Layer 3 of a small transformer language model trained on English Wikipedia (10 layers, counted from 0, width 96).
A neuron's activation on a vector x is SiLU(gate . x) times (in . x), where the dot is the dot product.

Input weights of the MLP neurons that the questions are about. A number n stands for (n - 500) times 0.00093.
n13 gate: 512 463 493 517 493 517 531 549 572 531 618 409 272 561 323 546 859 411 503 493 582 613 721 459 554 341 313 288 536 648 514 610 340 422 476 628 352 650 723 538 538 452 608 594 373 456 542 332 376 538 512 600 673 298 439 389 353 346 351 507 654 378 607 575 618 365 514 480 380 480 385 301 468 653 645 480 510 472 580 628 413 421 461 374 514 462 497 304 367 440 594 472 674 588 437 388
n33 gate: 547 691 547 489 289 554 714 531 443 569 325 362 228 508 443 564 346 687 649 336 757 446 453 504 310 627 721 590 769 367 589 320 386 485 428 535 466 559 558 293 566 543 666 591 429 572 500 635 405 525 613 539 446 612 424 288 563 351 349 519 661 557 597 592 560 682 607 561 500 621 496 466 631 531 604 515 526 551 351 507 270 769 410 678 477 733 534 512 468 536 624 299 661 800 282 492
n46 gate: 346 520 612 390 234 471 354 434 814 475 359 554 487 285 288 564 492 678 484 421 487 553 427 423 342 551 590 500 578 504 442 406 543 625 516 566 649 575 480 496 578 470 536 295 412 633 337 500 576 313 478 508 557 738 265 823 567 433 513 414 700 520 579 406 279 417 418 573 492 306 544 142 196 398 381 480 599 366 638 559 520 590 563 474 717 405 975 626 534 626 475 517 668 412 633 412
n106 gate: 459 397 587 479 358 565 486 551 354 486 475 445 296 309 333 344 628 526 422 551 317 554 577 309 486 434 569 301 760 616 363 444 394 419 635 464 626 504 611 409 672 417 591 264 399 631 398 436 614 520 554 460 630 448 535 588 369 343 326 507 553 705 540 543 577 341 521 451 754 419 465 577 585 380 356 433 469 474 507 514 282 511 646 357 471 839 402 394 661 434 601 299 625 639 594 423
n115 gate: 478 591 690 551 388 589 489 574 445 349 367 646 416 395 701 515 624 337 343 265 542 445 425 445 747 436 387 433 426 486 796 352 479 381 435 511 669 377 283 411 511 708 478 400 332 554 463 522 424 483 539 224 587 387 395 462 545 556 621 747 292 409 485 383 410 526 339 562 397 478 579 421 803 460 463 435 153 425 451 570 460 339 436 542 460 445 511 530 538 440 574 320 589 304 470 598
n170 gate: 321 420 529 396 467 370 460 720 556 556 451 352 437 524 460 454 661 454 476 394 404 516 597 253 353 521 569 378 538 388 553 209 355 555 253 581 658 382 247 394 347 403 642 561 339 377 549 255 479 485 732 722 560 574 333 778 574 635 695 508 476 751 536 388 697 536 576 464 689 453 536 441 583 484 415 504 729 520 762 515 433 508 434 424 347 496 637 722 576 669 394 348 704 496 366 763
n215 gate: 341 110 596 535 677 512 638 845 488 500 348 589 348 700 614 475 280 705 382 363 488 619 570 398 394 480 363 468 610 379 436 824 341 465 398 596 613 351 452 524 591 533 562 433 446 347 500 444 537 352 606 608 598 580 578 451 407 581 537 452 299 586 432 441 352 520 551 457 166 414 379 590 839 665 408 343 332 666 556 405 683 541 504 284 603 452 450 496 417 427 400 476 334 646 460 553
n217 gate: 371 539 468 407 417 441 376 587 407 625 535 540 723 542 318 443 608 508 279 457 342 574 565 585 435 652 578 299 470 534 649 564 500 504 315 332 611 472 231 445 352 504 607 592 527 454 591 126 556 460 427 504 479 617 569 603 552 472 335 574 485 566 677 605 404 712 737 339 484 684 489 275 821 515 410 592 511 460 571 564 332 285 377 888 469 767 587 763 382 600 449 528 481 516 397 607
n220 gate: 571 515 221 397 345 298 599 613 574 504 511 758 566 588 489 539 515 488 574 632 663 467 545 603 603 492 568 587 464 671 507 360 659 581 235 575 493 549 548 669 429 810 540 514 239 408 462 719 573 587 636 563 345 482 478 401 462 549 139 608 441 647 335 725 434 597 363 526 444 489 452 383 462 460 369 489 414 693 576 461 675 554 246 597 448 436 529 678 336 492 312 390 388 412 538 489
n13 in: 358 470 470 355 554 433 497 554 371 344 751 466 493 530 635 448 408 490 559 406 628 374 543 572 795 456 564 547 490 281 383 424 317 428 526 523 422 412 457 621 470 574 510 500 306 520 493 639 544 478 574 560 621 269 352 371 294 402 438 480 632 451 370 421 412 500 543 611 367 634 366 360 476 559 503 667 673 338 463 376 559 649 466 604 626 323 477 429 577 548 403 473 464 775 614 503
n33 in: 494 463 403 361 283 481 365 526 452 515 500 492 408 858 408 408 405 523 485 358 673 400 538 394 526 587 599 627 592 270 545 541 338 365 442 530 500 523 415 691 504 483 703 388 522 609 447 670 340 242 503 530 361 343 496 374 538 278 302 182 651 642 630 709 424 537 360 766 578 464 406 518 542 394 448 540 415 699 444 334 413 700 383 620 485 519 608 406 608 515 612 436 493 538 646 398
n46 in: 650 756 486 546 467 417 486 554 585 303 561 500 433 543 408 585 423 426 610 671 679 289 593 617 443 633 586 591 462 524 597 530 452 472 415 626 405 591 375 381 668 510 475 605 542 542 624 468 636 557 350 367 485 476 337 425 416 773 459 626 489 507 478 347 595 381 575 631 160 549 588 367 721 465 619 634 583 496 296 411 367 563 591 740 353 586 389 504 545 849 561 463 395 702 525 420
n106 in: 469 380 490 558 314 533 614 401 480 523 559 533 476 487 679 442 292 439 477 390 428 451 622 481 743 412 607 341 340 506 457 554 519 461 626 602 551 450 601 470 710 582 500 379 315 519 553 565 757 466 445 480 658 551 442 326 340 330 595 323 409 772 348 633 529 510 357 452 520 458 288 468 500 617 500 665 648 473 430 352 693 643 460 661 536 507 449 446 445 423 566 399 436 403 517 600
n115 in: 574 601 566 613 444 595 506 384 562 487 500 430 459 458 526 717 617 517 659 619 585 399 470 584 245 561 666 593 575 566 388 497 540 555 494 362 142 463 363 530 637 509 535 565 455 709 560 526 311 503 445 464 626 651 532 497 497 453 274 523 474 397 589 588 548 470 650 535 464 590 587 423 463 523 697 539 475 753 374 641 455 779 423 589 536 487 522 330 613 443 655 580 576 570 325 570
n170 in: 611 551 368 442 338 354 558 456 464 427 570 515 270 683 587 556 742 463 554 426 655 718 280 331 525 455 608 500 580 490 694 377 528 525 353 379 724 452 326 599 580 530 642 610 238 496 452 645 433 402 536 471 625 588 331 624 467 507 815 485 280 752 343 507 407 522 504 435 507 489 550 650 433 561 595 654 584 504 363 423 194 417 622 527 544 602 369 578 565 466 588 533 521 578 644 630
n215 in: 386 486 510 527 340 597 527 524 544 717 483 500 386 619 524 414 359 440 637 633 471 514 612 422 371 511 497 416 661 378 524 645 480 459 674 376 561 441 362 455 751 583 328 422 839 483 332 390 160 433 485 410 684 586 354 552 504 573 546 431 541 517 618 322 311 406 630 602 366 500 639 763 518 480 390 283 540 535 563 619 389 511 556 442 507 503 420 317 565 588 424 408 557 408 521 479
n217 in: 478 655 539 721 346 596 461 461 623 542 557 377 555 377 342 731 493 504 374 611 765 312 296 619 451 671 598 450 534 341 511 584 584 608 545 376 441 561 422 393 539 457 472 507 383 371 604 348 496 605 349 575 538 681 451 513 716 353 434 592 289 402 543 426 549 650 606 521 401 340 695 223 700 689 592 573 445 586 572 541 399 577 482 585 398 642 393 514 496 707 507 471 624 543 607 327
n220 in: 476 436 357 527 624 602 381 534 564 466 444 306 672 497 561 513 412 503 378 597 414 531 511 618 445 642 565 621 632 497 549 545 380 485 403 589 512 512 681 550 346 540 569 543 464 494 584 574 456 431 612 454 355 621 643 526 653 512 592 746 366 606 506 473 542 571 466 630 764 500 467 551 408 418 534 412 485 422 575 515 506 593 384 703 534 383 593 563 210 503 488 506 584 365 802 390

Each question shows a token from some text and the vector x that enters the MLP there. A number n stands for (n - 500) times 0.0075.

" and": 529 642 540 648 488 519 432 516 577 353 598 469 557 494 470 591 438 389 547 390 624 412 259 540 459 326 471 319 459 476 453 458 305 501 470 549 414 641 501 495 358 501 628 558 502 460 407 518 390 608 646 457 382 421 660 523 440 614 514 546 476 400 587 371 488 569 480 611 549 674 468 582 423 464 622 755 601 637 576 543 449 552 453 461 572 426 609 425 416 502 453 648 539 663 404 638
Which neuron fires most, and how strongly? n13, at about 0.51

"ted": 482 576 577 559 503 467 541 486 579 321 655 664 385 472 502 710 657 622 409 506 418 492 215 460 284 556 546 492 548 391 432 537 467 506 725 473 463 436 432 359 397 273 452 565 489 293 406 482 503 596 458 564 519 599 614 478 536 562 540 529 512 519 421 408 602 466 540 516 471 602 650 489 633 612 556 399 431 508 495 619 585 394 603 495 791 605 458 479 406 383 447 481 547 509 489 554
The three highest activations, in order: n217, n220, n13

" ": 453 590 609 360 486 483 658 486 513 447 524 594 649 543 525 706 371 482 487 503 584 522 583 474 548 522 409 616 481 463 590 663 524 450 586 544 454 503 552 585 566 271 546 449 547 307 397 489 512 684 333 392 579 436 534 401 477 574 522 426 429 526 492 561 497 686 444 642 494 418 467 456 679 436 606 349 510 402 410 533 467 581 540 472 545 440 528 531 446 486 472 401 573 648 506 596
Which neuron fires most, and how strongly? n170, at about 0.18

" m": 557 532 555 507 514 541 489 315 471 438 462 569 673 531 407 388 529 339 469 588 370 490 490 415 448 517 605 614 543 590 624 493 561 489 478 606 398 519 529 535 403 361 568 482 432 334 614 647 547 508 250 426 303 468 534 469 525 483 433 459 380 416 356 681 411 525 475 597 528 458 495 600 369 414 330 457 585 286 513 653 490 567 612 576 443 457 389 516 594 602 455 533 550 533 625 748
The neuron with the highest activation: n220

" d": 532 438 529 308 615 557 698 522 643 446 434 496 580 699 491 439 512 318 451 487 491 486 397 518 502 681 563 390 545 530 468 543 493 486 634 590 301 425 592 647 614 371 488 402 571 424 503 556 682 585 450 386 650 623 379 651 338 634 449 530 564 507 402 508 550 522 311 483 551 567 555 533 431 630 204 411 480 242 503 528 467 529 569 555 408 392 434 460 467 479 476 596 579 616 299 546
Which neuron fires most, and how strongly? n33, at about 0.3

" &": 542 497 443 744 552 455 493 438 424 396 564 515 620 585 529 502 388 569 521 449 735 437 308 543 575 561 516 485 296 493 489 420 433 434 436 576 520 491 404 523 675 417 597 450 551 408 504 371 557 593 410 495 468 307 727 524 522 494 550 629 461 412 468 529 459 590 468 538 459 538 472 510 484 460 652 636 526 446 529 608 529 434 356 434 462 628 597 605 388 405 387 600 594 522 496 608
The three highest activations, in order: n217, n215, n33

" h": 527 512 395 464 441 479 640 540 486 592 459 538 615 556 417 336 614 430 552 574 578 545 457 509 464 503 546 703 520 480 434 524 421 446 463 547 411 612 515 523 583 386 487 467 507 509 399 768 595 537 370 559 503 399 309 568 548 578 588 368 373 350 459 412 498 583 479 497 551 455 383 655 133 504 225 362 542 402 385 630 625 595 451 440 507 528 547 292 475 509 432 891 475 718 580 566
The two highest activations, in order: n217, n106

"ing": 552 355 404 566 586 357 415 452 475 500 565 607 480 532 513 412 429 561 532 631 498 451 410 470 457 585 496 491 320 496 381 514 477 594 638 487 655 577 881 632 455 376 541 557 590 345 664 555 536 540 393 578 572 543 611 502 554 663 561 591 493 548 548 443 637 456 477 504 449 428 521 561 563 571 540 447 366 362 710 590 475 373 345 435 685 323 374 500 489 399 550 474 714 519 428 503
The neuron with the highest activation: n33

" No": 528 442 462 475 518 715 490 480 535 399 465 583 466 548 527 427 617 495 462 593 504 411 387 584 396 634 514 396 393 512 362 522 670 354 547 587 366 327 521 487 516 552 440 350 463 530 453 315 639 595 367 528 511 345 525 460 586 577 464 429 343 573 749 575 531 481 517 448 430 558 663 378 602 438 454 491 575 299 604 429 567 611 636 440 445 411 403 348 391 504 618 698 537 656 451 380
The three highest activations, in order: n170, n33, n220

"le": 510 487 601 723 548 562 290 573 447 533 400 415 487 468 563 284 386 529 461 507 587 560 400 518 473 497 595 350 548 508 275 462 627 435 645 458 407 567 464 484 470 357 447 419 615 385 622 681 453 547 436 722 402 419 434 339 491 577 645 647 528 542 495 436 471 606 573 455 648 549 560 570 349 444 507 707 351 591 557 541 474 444 442 519 519 386 459 538 296 534 417 506 539 547 647 450
Which neuron fires most, and how strongly? n46, at about 0.19

"ud": 513 391 393 365 603 330 581 579 455 548 496 684 521 570 389 508 440 322 498 486 555 407 488 441 434 604 497 504 389 298 530 500 496 398 522 518 538 248 506 604 496 477 553 587 577 559 517 392 437 485 327 551 768 521 429 502 601 565 550 627 348 603 429 486 453 290 350 513 570 454 621 316 697 392 480 412 575 440 474 410 349 545 329 479 431 460 590 393 538 447 597 432 484 476 527 654
The two highest activations, in order: n170, n215

" were": 523 478 562 621 505 500 388 486 512 355 694 389 567 515 344 460 492 391 497 448 431 470 505 461 472 616 517 599 535 336 377 446 431 546 378 566 416 365 359 654 415 322 542 488 523 487 471 389 434 639 392 509 497 594 525 542 672 515 651 491 645 502 545 643 452 437 504 534 599 455 727 505 466 542 462 554 558 585 459 726 570 492 385 526 497 197 426 326 589 461 479 443 561 555 398 359
Which neuron fires most, and how strongly? n106, at about 0.35

"2": 502 510 430 583 520 631 413 530 488 698 447 442 498 536 574 396 500 434 340 554 478 421 414 349 320 468 329 491 579 376 472 691 524 526 592 525 480 469 483 539 481 563 396 399 604 332 492 563 578 646 598 544 566 443 564 354 538 509 514 434 477 437 489 620 583 518 513 561 542 379 568 551 410 405 593 588 532 479 416 536 448 418 586 505 554 355 572 473 455 514 522 444 719 651 296 467
Which neuron fires most, and how strongly? n46, at about 0.22

"0": 461 606 428 433 419 566 269 378 587 429 462 455 370 482 622 439 632 238 551 555 457 534 304 430 388 500 360 422 526 257 572 612 564 449 530 562 561 470 596 502 523 515 649 378 430 311 481 583 613 553 489 558 390 467 463 378 463 471 525 516 548 393 524 563 627 509 476 511 511 485 513 528 431 456 790 546 422 483 466 454 664 520 338 632 509 343 606 513 516 384 478 673 526 720 454 499
The three highest activations, in order: n13, n215, n33

"as": 561 547 427 432 498 566 609 599 399 461 548 427 615 541 524 478 402 486 620 454 544 630 436 454 495 414 468 495 315 454 660 497 597 460 485 418 403 494 785 251 504 447 487 477 489 483 464 520 379 498 395 600 686 435 503 423 476 583 575 451 418 544 317 379 541 587 484 700 391 415 649 589 736 446 641 651 438 537 424 546 509 522 496 582 474 351 417 461 566 392 535 304 625 259 582 445
The neuron with the highest activation: n215

"|": 441 570 345 567 537 390 484 367 470 580 488 562 538 403 455 380 584 254 422 564 514 524 327 537 407 459 583 827 411 420 539 344 492 536 498 502 485 510 852 521 526 365 566 463 568 711 545 436 506 599 631 551 389 424 584 568 454 498 448 507 567 524 512 649 459 499 464 398 616 673 497 501 612 407 299 464 492 542 465 411 471 604 561 454 496 518 502 436 479 536 530 650 522 536 507 479
The neuron with the highest activation: n215

"al": 550 585 542 482 538 650 337 450 532 364 541 559 633 645 556 331 502 603 689 450 654 570 345 421 519 550 543 437 389 451 532 456 579 633 550 458 684 549 368 391 602 312 487 426 438 298 435 538 512 487 396 600 462 586 498 557 375 630 576 431 491 636 521 455 588 464 452 733 520 373 342 530 563 372 529 621 478 292 487 430 334 519 391 484 483 533 470 408 508 472 681 486 498 409 482 505
The neuron with the highest activation: n170

" that": 514 617 566 538 450 292 312 400 427 341 430 444 316 545 617 492 719 340 464 481 645 396 279 474 472 372 361 448 560 526 570 424 425 359 596 446 346 566 575 467 361 468 461 437 613 523 581 458 447 551 408 406 328 458 608 561 488 513 568 600 506 538 452 329 542 498 563 454 557 448 364 658 509 522 760 446 471 481 470 587 489 487 580 447 527 303 428 353 578 476 584 352 335 702 487 458
The neuron with the highest activation: n115

" with": 509 466 625 633 487 513 695 420 473 457 495 526 463 532 300 429 502 492 484 537 356 407 365 513 544 375 531 607 425 353 276 565 433 418 433 431 337 397 512 506 340 446 467 482 479 611 601 500 446 672 347 435 522 526 691 494 379 475 633 457 523 483 490 491 489 441 367 551 466 447 578 808 601 476 528 745 460 660 551 479 658 398 591 527 531 429 469 431 576 532 461 458 559 494 422 544
Which neuron fires most, and how strongly? n220, at about 0.26

" the": 499 418 537 611 530 448 439 420 452 398 482 522 425 539 483 416 633 297 470 542 464 491 37 478 533 510 583 524 434 601 495 501 518 516 507 526 384 360 522 527 472 531 506 492 589 566 382 497 636 624 376 426 446 523 606 527 551 515 480 333 464 556 591 490 518 599 610 615 540 653 456 539 532 472 480 339 585 578 493 539 571 517 350 471 517 533 531 350 566 565 457 391 509 567 476 466
The neuron with the highest activation: n13

"1": 482 713 489 419 538 499 439 447 363 577 409 388 543 503 388 420 521 593 354 427 567 395 342 566 564 579 451 463 428 332 551 617 466 497 477 529 525 537 479 747 351 487 437 318 533 371 466 574 618 643 571 518 392 265 482 406 570 457 452 615 606 510 444 609 597 411 537 551 533 378 472 577 517 351 489 581 481 479 452 570 526 502 455 386 561 572 369 649 489 585 354 541 511 504 374 483
The two highest activations, in order: n215, n170

"y": 539 294 526 466 698 610 204 443 288 688 402 337 469 592 516 364 559 582 617 496 408 496 471 576 418 614 462 614 312 374 438 500 538 429 606 389 247 561 478 501 482 388 507 509 629 383 503 375 526 527 414 598 552 402 437 381 488 589 417 522 553 503 757 440 435 556 495 516 455 622 478 417 459 531 465 474 491 582 625 610 385 549 426 414 423 560 542 425 322 488 445 391 495 505 422 581
The neuron with the highest activation: n106

",": 506 514 418 630 529 578 512 475 326 538 480 464 499 633 518 619 498 387 447 517 518 394 236 541 520 468 508 527 425 345 472 357 399 394 568 513 456 444 391 341 398 430 472 577 410 413 345 413 544 584 393 473 521 509 697 529 526 515 446 710 567 430 241 449 393 559 523 619 492 497 543 559 360 393 756 343 497 533 471 573 451 504 469 491 519 417 625 436 541 473 497 315 465 669 544 634
The three highest activations, in order: n115, n106, n215

"it": 481 521 537 585 484 392 226 560 470 448 504 380 385 386 469 587 379 719 467 548 570 409 531 444 647 434 480 429 440 386 509 580 420 446 610 357 322 436 595 430 387 459 670 443 472 400 554 581 482 418 302 578 648 407 368 598 572 630 646 573 419 558 552 422 434 524 497 557 458 701 620 467 451 459 772 421 574 406 503 484 404 516 658 425 549 444 549 394 435 697 457 299 402 449 555 609
The neuron with the highest activation: n46

" dis": 529 388 534 486 497 575 484 356 481 568 259 531 722 546 437 494 460 195 582 504 467 503 499 627 364 360 539 463 479 395 589 484 296 460 459 496 329 621 461 482 461 312 395 392 468 450 633 572 369 538 364 584 492 433 374 487 363 517 345 398 570 566 459 533 447 505 461 436 557 479 453 445 637 528 561 232 570 576 519 577 572 498 452 506 516 514 521 353 623 370 240 447 441 352 644 592
The neuron with the highest activation: n46

"ed": 470 506 379 566 512 464 460 534 686 430 608 659 200 541 559 471 593 538 508 536 396 486 300 470 477 559 475 346 426 324 517 442 485 590 641 567 624 447 453 472 412 323 546 594 456 299 400 461 508 530 468 556 462 565 488 441 423 548 662 479 427 555 341 460 472 437 527 519 586 602 541 437 651 672 367 477 327 356 567 664 517 521 594 281 787 493 575 380 474 382 429 569 522 407 447 584
The neuron with the highest activation: n170

"u": 531 670 466 401 465 447 530 681 566 582 449 469 626 565 522 583 524 450 242 602 427 599 340 547 417 550 434 681 313 705 340 463 486 608 500 560 456 350 667 519 532 534 395 476 513 557 425 557 646 532 430 582 483 417 452 557 391 571 574 459 548 506 452 477 370 493 445 650 475 381 655 270 630 491 605 630 553 447 577 544 277 518 396 413 437 550 543 395 487 499 600 502 453 494 553 580
Which neuron fires most, and how strongly? n46, at about 0.77

"gr": 481 578 600 592 469 490 737 490 662 601 467 638 577 550 440 601 370 554 549 408 537 583 580 501 535 514 504 406 459 449 341 542 565 370 560 505 161 476 412 547 508 337 566 370 512 487 603 543 497 548 374 600 532 451 575 512 314 346 713 287 527 438 635 416 522 455 561 574 640 513 486 555 439 370 415 272 436 694 542 497 553 364 620 607 436 474 607 508 559 528 343 407 500 530 471 650
The three highest activations, in order: n220, n215, n217

"e": 535 492 590 420 454 664 376 516 497 738 345 596 667 494 530 553 436 540 421 582 446 365 441 572 429 494 531 640 338 607 468 423 555 496 448 449 328 516 411 638 515 352 397 514 433 465 609 555 388 497 333 648 395 457 383 532 507 419 616 476 629 586 593 518 472 430 569 604 543 475 531 290 638 474 663 631 422 463 644 473 444 559 521 410 452 362 380 544 444 370 468 691 284 484 417 597
Which neuron fires most, and how strongly? n217, at about 0.25